Layer 6 of a small transformer language model trained on English Wikipedia (10 layers, counted from 0, width 96).
A neuron adds its activation times its output weights to the MLP's output. To switch it off is to set its activation to zero at one token and run the rest of the model.
A neuron's activation on a vector x is GELU(weights . x), where the dot is the dot product.

Input weights of the MLP neurons that the questions are about. A number n stands for (n - 500) times 0.0021.
n3: 580 485 396 393 578 346 538 613 323 588 485 542 643 208 450 331 290 538 449 551 567 407 475 626 477 394 535 430 464 674 520 399 603 636 508 345 590 533 668 543 425 477 547 922 488 463 466 805 473 618 477 670 575 444 557 673 542 481 589 778 688 485 579 496 399 523 497 361 405 700 338 611 673 564 614 335 485 365 577 560 357 425 422 555 684 488 234 447 255 489 400 586 811 436 640 542
n15: 639 427 174 590 419 446 495 733 424 690 435 664 524 495 500 539 167 435 582 610 524 622 457 631 315 438 536 138 384 424 793 446 812 634 833 223 603 361 762 632 614 520 304 667 821 607 490 612 536 826 445 427 539 579 600 632 350 279 525 641 753 738 898 422 423 312 427 625 535 606 204 313 530 782 720 542 739 451 489 470 457 552 485 526 634 571 728 430 510 296 324 680 885 540 300 586
n106: 247 607 289 487 247 534 453 473 578 249 782 415 303 690 643 412 465 389 172 504 488 600 398 534 500 368 342 523 222 468 601 370 517 555 593 388 461 594 561 664 363 500 772 715 575 473 404 595 491 661 504 554 667 441 581 155 377 404 254 736 779 483 610 336 596 431 574 422 525 280 315 250 407 471 536 455 575 592 396 227 463 633 662 706 491 539 388 335 461 521 267 403 521 290 544 534
n180: 567 331 627 526 302 586 539 716 262 491 610 626 534 229 460 620 540 452 492 579 555 589 687 338 388 338 460 428 748 280 536 543 246 427 530 293 406 617 218 535 586 383 199 755 509 491 620 491 438 570 622 466 427 414 691 359 370 427 588 835 381 602 552 527 482 487 397 717 661 390 617 637 539 746 813 588 504 431 209 500 521 744 675 248 442 478 571 617 562 526 564 689 583 858 335 293
n204: 275 395 605 622 207 647 626 529 477 247 382 751 252 601 555 407 606 586 431 660 301 404 461 650 347 342 374 413 376 276 787 567 491 455 644 421 621 673 152 477 649 375 565 605 407 592 869 349 564 721 527 251 301 424 432 518 172 225 495 720 555 431 518 660 579 491 274 409 460 468 608 372 603 643 684 400 575 376 572 549 426 739 544 463 765 170 495 451 500 540 504 381 653 509 375 345
n246: 635 397 517 341 567 452 478 593 700 663 695 596 555 654 563 422 500 403 513 631 354 280 449 332 432 404 541 581 505 576 296 569 518 666 447 735 686 500 600 603 26 622 527 420 523 256 517 361 375 546 412 415 819 317 627 308 518 561 781 607 576 317 671 638 455 464 508 660 206 808 450 722 618 147 448 766 547 444 537 622 466 660 332 391 373 335 612 566 554 566 435 238 579 622 374 259
n283: 336 342 467 457 819 394 440 414 595 432 711 423 545 583 365 458 443 560 516 898 307 548 553 586 359 668 482 316 748 602 715 411 569 360 645 471 562 651 504 396 372 636 478 509 734 582 479 448 513 318 757 795 395 475 641 409 470 475 314 704 465 461 394 504 312 361 699 685 376 522 407 491 487 272 688 523 91 226 668 390 413 549 358 588 394 396 326 534 316 351 513 698 380 551 535 448
n369: 620 714 500 599 389 481 455 637 327 162 439 515 540 615 365 391 368 538 537 598 444 527 478 687 578 539 571 423 380 384 641 710 523 285 579 456 512 464 738 353 567 319 449 535 414 597 612 585 252 539 454 585 325 703 701 538 633 384 519 360 550 592 485 667 356 631 327 376 417 604 658 412 466 549 618 448 630 388 742 395 247 725 485 277 594 396 535 440 551 157 481 399 443 538 535 585

Output weights of the MLP neurons that the questions are about. A number n stands for (n - 500) times 0.0004.
n3: 497 740 544 458 409 556 395 440 373 642 561 515 511 655 486 456 588 433 417 500 504 569 540 260 584 681 371 403 604 322 433 645 331 415 438 798 577 357 550 407 564 622 360 484 719 460 653 116 508 507 801 367 448 589 583 320 463 550 518 438 336 366 277 478 546 500 587 589 423 426 568 439 438 604 560 601 549 518 407 458 740 704 665 559 391 570 585 412 755 486 678 186 354 426 410 496
n15: 758 576 462 635 263 441 373 736 771 566 327 550 473 924 320 418 303 181 439 484 339 408 116 468 583 675 823 244 298 644 826 687 604 546 787 598 557 505 789 622 276 204 410 518 294 536 515 360 633 671 204 397 484 478 702 595 549 723 354 377 877 686 714 517 647 427 166 631 648 390 305 356 311 267 595 529 757 223 191 579 405 779 576 445 360 426 798 358 332 350 468 253 223 483 580 611
n106: 558 504 383 374 677 610 420 390 560 488 423 492 288 555 469 504 872 679 400 462 344 690 349 492 541 437 612 485 474 352 544 608 529 549 548 691 590 469 311 694 504 551 527 457 297 504 396 364 500 450 385 574 536 532 692 439 386 427 523 322 528 403 611 512 281 225 532 637 787 429 509 428 661 379 633 434 813 258 595 702 447 508 597 248 481 415 492 337 429 713 106 504 566 571 695 445
n180: 673 713 247 553 278 432 582 463 646 414 621 526 325 297 636 300 233 342 517 631 457 546 562 513 524 470 496 472 281 777 491 433 644 580 585 648 341 753 545 442 465 500 314 574 665 491 724 434 683 583 376 233 585 641 252 512 559 405 598 550 526 825 320 564 803 409 458 421 318 590 408 264 304 643 338 540 496 538 558 334 216 354 298 423 680 446 500 650 680 411 738 519 436 662 405 369
n204: 699 578 780 578 342 825 466 223 440 644 440 427 413 362 402 613 457 366 453 220 479 704 462 508 591 580 433 472 363 619 960 562 723 553 392 513 329 542 508 504 453 576 443 491 446 527 357 678 616 343 377 471 386 399 656 423 764 312 484 483 652 543 682 700 539 545 436 390 566 555 277 596 650 637 605 624 259 458 478 595 471 141 425 466 678 545 421 574 406 364 570 718 389 104 525 401
n246: 511 446 348 462 685 420 542 669 475 467 396 404 520 328 264 615 470 404 525 516 613 789 455 443 668 595 539 457 652 411 746 375 478 206 606 391 174 418 480 364 973 417 612 455 331 424 539 652 464 528 616 303 384 521 359 553 463 315 417 626 496 751 251 204 457 345 326 356 650 318 625 271 396 590 496 248 466 369 452 508 508 427 508 591 488 433 604 221 395 426 553 627 434 452 596 641
n283: 689 319 386 627 611 391 543 619 380 607 709 340 562 145 467 350 448 599 483 439 353 597 454 404 480 831 473 452 519 464 423 221 671 647 424 536 279 593 623 282 396 466 475 679 349 287 408 670 603 700 584 470 398 560 310 598 348 558 602 634 684 403 453 448 719 420 454 505 314 773 477 627 549 330 186 272 786 487 317 264 397 385 567 543 233 638 317 429 531 427 416 617 428 478 496 740
n369: 506 370 669 260 163 347 466 540 295 732 620 483 484 361 810 468 394 486 473 587 398 411 376 435 481 513 539 500 787 635 544 568 440 695 388 609 604 619 385 581 415 370 448 518 385 547 613 367 518 480 535 600 353 540 425 629 497 617 411 549 593 431 460 456 486 622 461 551 698 510 471 427 406 669 525 665 694 536 472 575 542 687 582 537 471 554 615 386 637 670 595 610 628 444 523 603

Each question names a token from some text and the token that comes next. It shows the vector x that enters the MLP there. A number n stands for (n - 500) times 0.012.

Then comes g, the gradient of the next token's log-probability with respect to the MLP's output, scaled to length 1. A neuron's effect is roughly proportional to its activation times (output weights . g). A number n stands for (n - 500) times 0.00095.

" l", then "aid"
x: 459 475 591 507 276 706 389 189 558 454 469 544 535 539 597 534 761 298 563 383 418 526 428 374 368 388 545 479 274 512 227 403 408 500 502 607 567 374 609 656 337 526 515 632 311 578 387 375 705 540 559 405 698 504 669 479 571 495 476 267 608 342 494 561 476 601 601 345 664 405 422 339 536 356 579 719 580 458 697 623 464 471 308 367 367 693 404 728 480 493 285 785 529 360 313 571
g: 520 631 346 447 476 489 595 639 489 400 497 482 461 474 578 537 411 515 751 339 280 516 552 440 400 534 623 503 439 493 374 397 454 291 494 470 587 453 615 627 472 407 605 484 352 657 413 787 539 543 535 664 573 472 277 534 462 321 453 427 509 346 584 633 386 519 354 431 375 679 738 578 552 389 587 342 486 431 399 457 804 483 559 534 410 514 675 491 400 472 487 431 452 401 420 509
Which neuron, switched off, raises the next token's probability most? n106

" world", then " of"
x: 520 505 656 581 248 493 529 128 518 656 456 562 499 524 627 596 479 553 479 569 427 467 446 354 362 420 605 682 272 429 384 311 441 588 523 361 636 558 708 516 369 473 416 720 327 663 527 378 657 426 508 559 537 408 534 414 389 393 494 305 467 484 702 611 276 561 627 425 624 531 399 531 705 357 568 504 572 318 486 504 459 109 357 499 396 660 489 609 573 397 541 595 434 504 155 657
g: 459 395 368 706 504 630 392 577 488 545 495 640 513 625 593 519 608 592 659 390 428 499 557 563 471 622 663 492 283 376 691 560 347 432 702 324 384 631 588 571 354 357 484 529 452 580 771 559 507 552 391 485 590 497 487 395 353 574 425 464 548 479 410 451 524 527 337 612 457 488 454 472 523 525 516 782 476 558 677 667 595 338 652 493 392 689 507 471 410 671 502 504 452 433 715 485
Which neuron, switched off, lowers the next token's probability most? n15

" Louis", then " La"
x: 324 492 787 511 324 475 699 271 652 499 618 438 652 572 647 475 547 448 419 275 416 428 450 394 435 374 611 572 280 540 294 417 590 553 558 348 707 493 603 561 383 409 390 734 304 726 440 349 729 426 470 517 559 455 580 368 507 414 495 494 471 717 582 615 324 514 499 507 611 452 466 546 676 369 593 486 552 512 577 476 565 319 250 691 529 555 514 994 505 648 378 740 504 428 389 566
g: 310 430 371 612 214 532 475 663 472 465 540 525 369 439 495 408 609 688 458 414 722 701 640 564 640 338 337 412 552 429 542 582 738 417 524 537 343 452 557 613 387 515 625 462 476 335 382 457 509 380 394 579 654 369 448 512 337 569 622 459 577 653 583 489 518 720 605 305 519 459 389 519 400 596 494 393 517 619 400 615 585 548 507 505 394 534 420 642 419 570 631 401 432 404 501 570
Which neuron, switched off, raises the next token's probability most? n106

" late", then "-"
x: 417 528 577 562 166 601 682 262 458 639 680 645 472 447 646 554 579 513 561 403 469 528 540 452 470 465 588 592 329 412 386 443 441 474 535 635 706 453 588 443 474 374 244 702 367 716 360 269 594 362 443 468 533 523 559 491 527 376 504 335 531 463 644 732 380 405 645 402 660 434 574 546 663 363 500 548 452 428 495 441 468 185 458 429 553 689 443 578 502 448 543 647 516 576 205 705
g: 357 488 730 435 643 700 547 330 513 475 444 374 430 629 562 647 491 424 438 390 485 436 673 489 468 448 410 460 423 364 494 335 369 555 525 486 545 365 480 515 620 708 442 495 435 491 555 387 559 393 426 382 441 359 488 515 489 566 392 682 520 359 549 548 430 461 442 502 460 458 404 469 766 298 414 222 531 283 294 575 577 298 646 552 552 469 293 562 478 632 505 517 360 474 642 504
Which neuron, switched off, raises the next token's probability most? n180

" through", then " ,"
x: 485 465 611 568 95 662 684 248 469 372 681 602 325 410 564 452 472 402 481 461 406 407 468 493 500 495 580 560 444 481 362 526 382 431 399 557 720 451 699 385 465 424 353 643 487 649 381 342 602 460 506 577 525 543 558 341 523 533 530 338 436 543 582 648 475 537 692 371 610 542 442 508 632 528 566 690 651 357 474 549 467 438 374 436 546 614 472 674 462 369 376 632 312 386 276 730
g: 663 455 446 436 376 372 493 569 484 656 552 580 705 734 499 539 661 485 601 512 539 494 457 513 633 550 438 567 516 513 506 448 632 677 707 465 479 670 400 470 583 557 656 458 744 607 338 556 693 522 487 495 593 677 553 711 604 496 552 692 440 458 308 486 588 636 643 652 433 470 432 474 465 659 479 622 528 512 471 469 690 632 572 503 605 532 632 350 696 417 507 457 568 668 340 567
Which neuron, switched off, raises the next token's probability most? n106

"/", then "h"
x: 408 575 640 499 352 610 709 234 585 431 465 587 500 663 501 302 885 329 547 480 577 462 600 530 543 430 624 538 326 475 152 515 644 514 383 492 632 415 459 772 381 590 509 738 224 564 513 493 708 305 498 367 669 445 371 326 431 594 443 237 429 601 692 761 571 442 541 409 658 563 451 578 704 363 531 464 683 402 556 423 566 400 428 450 561 616 516 492 674 479 544 782 505 382 493 555
g: 522 606 602 515 604 307 555 362 619 427 385 548 612 381 472 433 403 488 441 477 520 604 389 477 519 493 663 446 563 430 491 684 320 459 639 707 499 467 543 275 374 699 592 511 540 530 555 444 681 715 664 457 431 426 415 496 290 561 555 326 502 305 495 479 346 579 644 648 480 398 462 443 759 430 656 407 502 336 537 543 474 480 617 526 404 645 531 504 461 559 236 582 505 452 391 434
Which neuron, switched off, lowers the next token's probability most? n106

" from", then " p"
x: 427 423 668 583 48 515 497 203 611 445 675 523 271 493 603 464 455 504 535 486 483 477 503 460 456 453 520 524 375 442 377 426 451 409 430 605 665 431 677 495 487 356 350 666 497 673 487 343 601 473 515 578 446 576 670 397 542 424 510 298 511 470 527 712 457 469 631 348 528 560 450 460 629 515 591 616 606 493 558 505 523 401 417 383 619 608 508 685 453 445 399 663 364 510 388 715
g: 591 648 374 447 459 621 583 614 592 641 365 512 401 590 483 599 724 544 552 440 381 627 514 601 455 552 445 415 509 609 481 425 542 822 378 437 447 348 404 551 415 596 392 486 366 406 588 665 677 810 454 286 598 433 636 312 526 312 550 478 656 479 460 510 525 353 530 453 683 396 550 532 495 554 466 505 432 565 394 569 601 329 417 516 662 415 466 541 576 440 403 546 462 569 414 311
Which two neurons, each switched off alone, lower its probability most, in order? n204, n106

"ual", then " proper"
x: 376 521 688 485 167 392 593 345 584 601 446 530 438 542 484 561 448 580 562 496 581 564 419 366 435 436 572 643 504 539 361 411 433 517 425 551 580 332 490 478 422 502 376 668 505 586 526 509 740 463 544 500 473 440 399 365 466 325 458 240 478 479 766 865 530 349 514 508 710 554 400 604 713 257 705 475 489 512 700 430 551 386 466 363 703 543 325 646 563 513 586 863 460 514 445 525
g: 623 495 490 374 421 666 551 541 585 460 605 450 348 624 352 452 507 513 703 571 498 398 716 370 505 662 606 429 535 809 564 446 596 585 428 401 402 577 470 631 397 595 503 261 432 606 456 512 535 610 431 610 392 392 538 405 388 413 579 382 664 518 567 597 661 610 551 438 366 533 463 530 654 705 648 348 453 481 315 382 554 387 589 653 571 546 420 493 544 623 439 381 618 460 380 670
Which neuron, switched off, lowers the next token's probability most? n204

" company", then " gained"
x: 495 488 467 598 273 417 535 218 629 547 678 494 477 454 719 577 570 359 415 455 410 416 424 348 344 382 620 511 443 507 366 334 588 519 438 375 593 570 678 399 440 540 463 741 334 680 535 358 763 454 578 618 586 476 604 361 398 554 419 304 436 546 716 586 343 653 640 583 633 590 338 574 785 377 598 551 522 403 588 428 458 233 339 494 416 664 419 777 483 455 532 554 436 505 234 676
g: 601 569 497 501 627 574 471 532 572 484 408 497 646 597 374 301 487 565 657 554 335 374 383 390 457 603 586 325 502 443 612 455 582 455 416 701 531 640 604 604 613 558 406 478 522 471 392 604 703 661 463 617 517 703 381 292 374 609 507 491 311 512 300 428 467 319 359 386 503 523 491 509 496 490 401 546 571 553 665 259 523 450 520 377 472 308 538 376 329 471 328 418 374 522 420 667
Which two neurons, each switched off alone, lower its probability most, in order? n283, n246

" running", then ","
x: 460 503 646 625 189 699 510 388 539 549 543 387 435 495 602 533 393 547 572 431 475 569 448 463 437 416 524 624 400 420 233 385 496 452 438 514 649 335 677 550 601 525 438 617 389 679 615 276 771 411 396 532 417 573 475 400 435 464 562 285 503 487 412 593 553 576 484 456 546 531 351 595 680 360 736 521 505 412 826 445 497 556 472 278 591 579 461 785 555 349 270 735 620 454 297 676
g: 419 558 568 439 588 428 475 426 571 744 516 500 572 389 493 653 632 513 471 429 497 537 429 350 590 421 553 724 596 557 384 490 530 769 632 564 579 515 524 311 461 719 478 420 576 604 448 528 634 479 560 319 492 481 348 289 683 310 377 699 457 345 469 506 487 511 604 414 498 447 477 599 561 398 546 464 417 481 526 240 446 287 578 768 541 573 361 516 574 545 580 420 442 369 401 446
Which neuron, switched off, raises the next token's probability most? n15

" The", then "olog"
x: 378 466 604 557 115 556 463 199 624 368 586 624 526 523 745 627 637 354 545 518 467 531 653 463 410 287 505 522 81 626 306 385 449 515 447 500 574 507 611 560 471 488 421 629 430 483 496 310 646 382 585 542 567 466 529 492 454 586 469 266 424 557 544 553 436 514 488 498 676 537 439 497 670 470 558 588 420 523 454 400 515 337 327 540 572 649 504 805 469 442 532 716 571 517 298 526
g: 621 625 610 432 547 546 437 310 425 565 428 705 361 352 464 584 537 534 435 526 476 437 573 450 435 369 466 441 510 568 488 287 512 725 581 527 325 452 550 725 561 537 470 190 412 611 596 563 525 437 630 292 629 460 589 522 446 526 337 511 473 428 442 458 538 216 362 474 505 556 709 470 455 751 396 422 563 510 527 447 431 450 313 505 439 390 522 396 499 669 411 515 323 460 565 638
Which neuron, switched off, lowers the next token's probability most? n106

"ilding", then " Company"
x: 319 490 505 486 331 371 533 527 395 491 515 360 570 575 448 361 505 453 578 318 565 472 475 420 444 358 504 764 365 542 158 403 395 337 370 500 691 453 690 461 262 666 522 685 403 697 468 512 815 542 411 434 351 595 413 304 658 595 469 319 521 329 250 790 420 612 578 624 532 636 420 647 528 506 611 616 590 299 670 380 362 423 463 579 687 483 634 698 501 518 488 724 670 399 325 607
g: 355 565 260 215 518 564 630 556 542 428 525 650 462 613 479 455 542 363 553 367 538 525 460 729 532 332 414 445 249 519 533 484 484 265 539 353 339 340 494 517 563 387 548 470 466 465 412 690 479 456 486 552 469 495 425 499 572 685 377 346 261 439 494 527 609 479 445 602 657 408 730 451 596 558 513 323 555 565 417 492 476 493 474 466 593 413 482 540 456 287 597 459 708 347 475 438
Which neuron, switched off, raises the next token's probability most? n3

"l", then "arg"
x: 425 569 537 562 405 678 437 256 689 533 510 604 528 540 635 725 701 401 458 472 431 540 524 477 367 374 531 737 363 403 272 482 364 440 429 541 488 385 658 613 422 533 537 741 176 514 233 364 636 429 539 456 694 506 450 531 425 464 356 320 610 399 494 595 505 414 669 340 628 637 294 431 623 649 588 656 398 509 594 382 433 607 413 424 373 495 411 767 633 424 352 869 634 424 259 576
g: 603 530 375 686 556 484 602 216 251 317 433 462 415 549 461 519 492 594 342 699 567 467 308 240 428 469 654 630 433 447 500 545 440 433 423 392 529 470 751 667 437 463 678 574 446 622 370 559 509 495 507 537 508 635 502 494 456 529 457 452 663 484 558 491 447 320 410 582 327 352 537 706 457 388 308 512 677 382 438 577 531 482 657 420 562 357 443 542 381 493 533 439 491 448 587 489
Which neuron, switched off, lowers the next token's probability most? n106

"ed", then "ar"
x: 493 576 506 545 418 536 691 255 436 340 374 576 318 436 739 584 639 453 413 567 511 406 393 527 477 286 382 447 302 646 207 516 427 365 534 524 502 509 461 695 422 307 358 458 305 374 369 391 561 516 695 598 411 519 511 444 545 400 507 248 364 433 909 690 413 486 608 380 713 605 192 602 776 185 596 555 375 403 575 491 318 406 458 588 454 608 244 554 419 511 453 618 481 552 369 580
g: 564 390 487 450 572 525 465 440 360 333 503 638 395 572 454 394 558 316 648 523 447 386 452 682 538 492 389 566 550 595 406 514 373 485 510 628 447 251 678 623 455 406 576 345 327 455 481 511 462 408 594 481 472 476 498 391 537 627 335 410 569 404 245 325 248 621 570 391 538 557 516 393 541 390 534 328 590 570 472 256 650 701 550 503 326 465 322 514 423 479 459 367 517 645 625 482
Which neuron, switched off, lowers the next token's probability most? n3

"1", then "."
x: 620 477 593 377 233 507 506 316 546 474 563 613 507 627 584 660 602 445 510 547 514 450 560 417 408 376 711 575 367 435 394 393 416 549 246 578 830 481 607 483 512 449 336 653 354 745 537 403 854 467 478 465 517 544 515 481 525 549 460 311 523 491 626 623 538 452 749 315 727 549 361 435 547 328 641 666 492 438 509 531 598 222 582 436 516 647 493 585 620 505 291 709 679 497 342 631
g: 657 448 594 433 595 594 460 394 627 406 402 477 546 529 469 471 384 509 516 448 614 588 472 645 192 509 482 242 517 492 387 571 585 622 431 544 606 482 482 398 502 434 441 439 468 426 253 363 439 503 474 441 508 342 457 372 434 692 493 385 520 414 498 408 391 530 457 585 537 463 302 503 466 497 593 466 667 495 346 651 628 639 463 372 166 465 329 543 303 737 496 532 645 492 536 647
Which neuron, switched off, lowers the next token's probability most? n15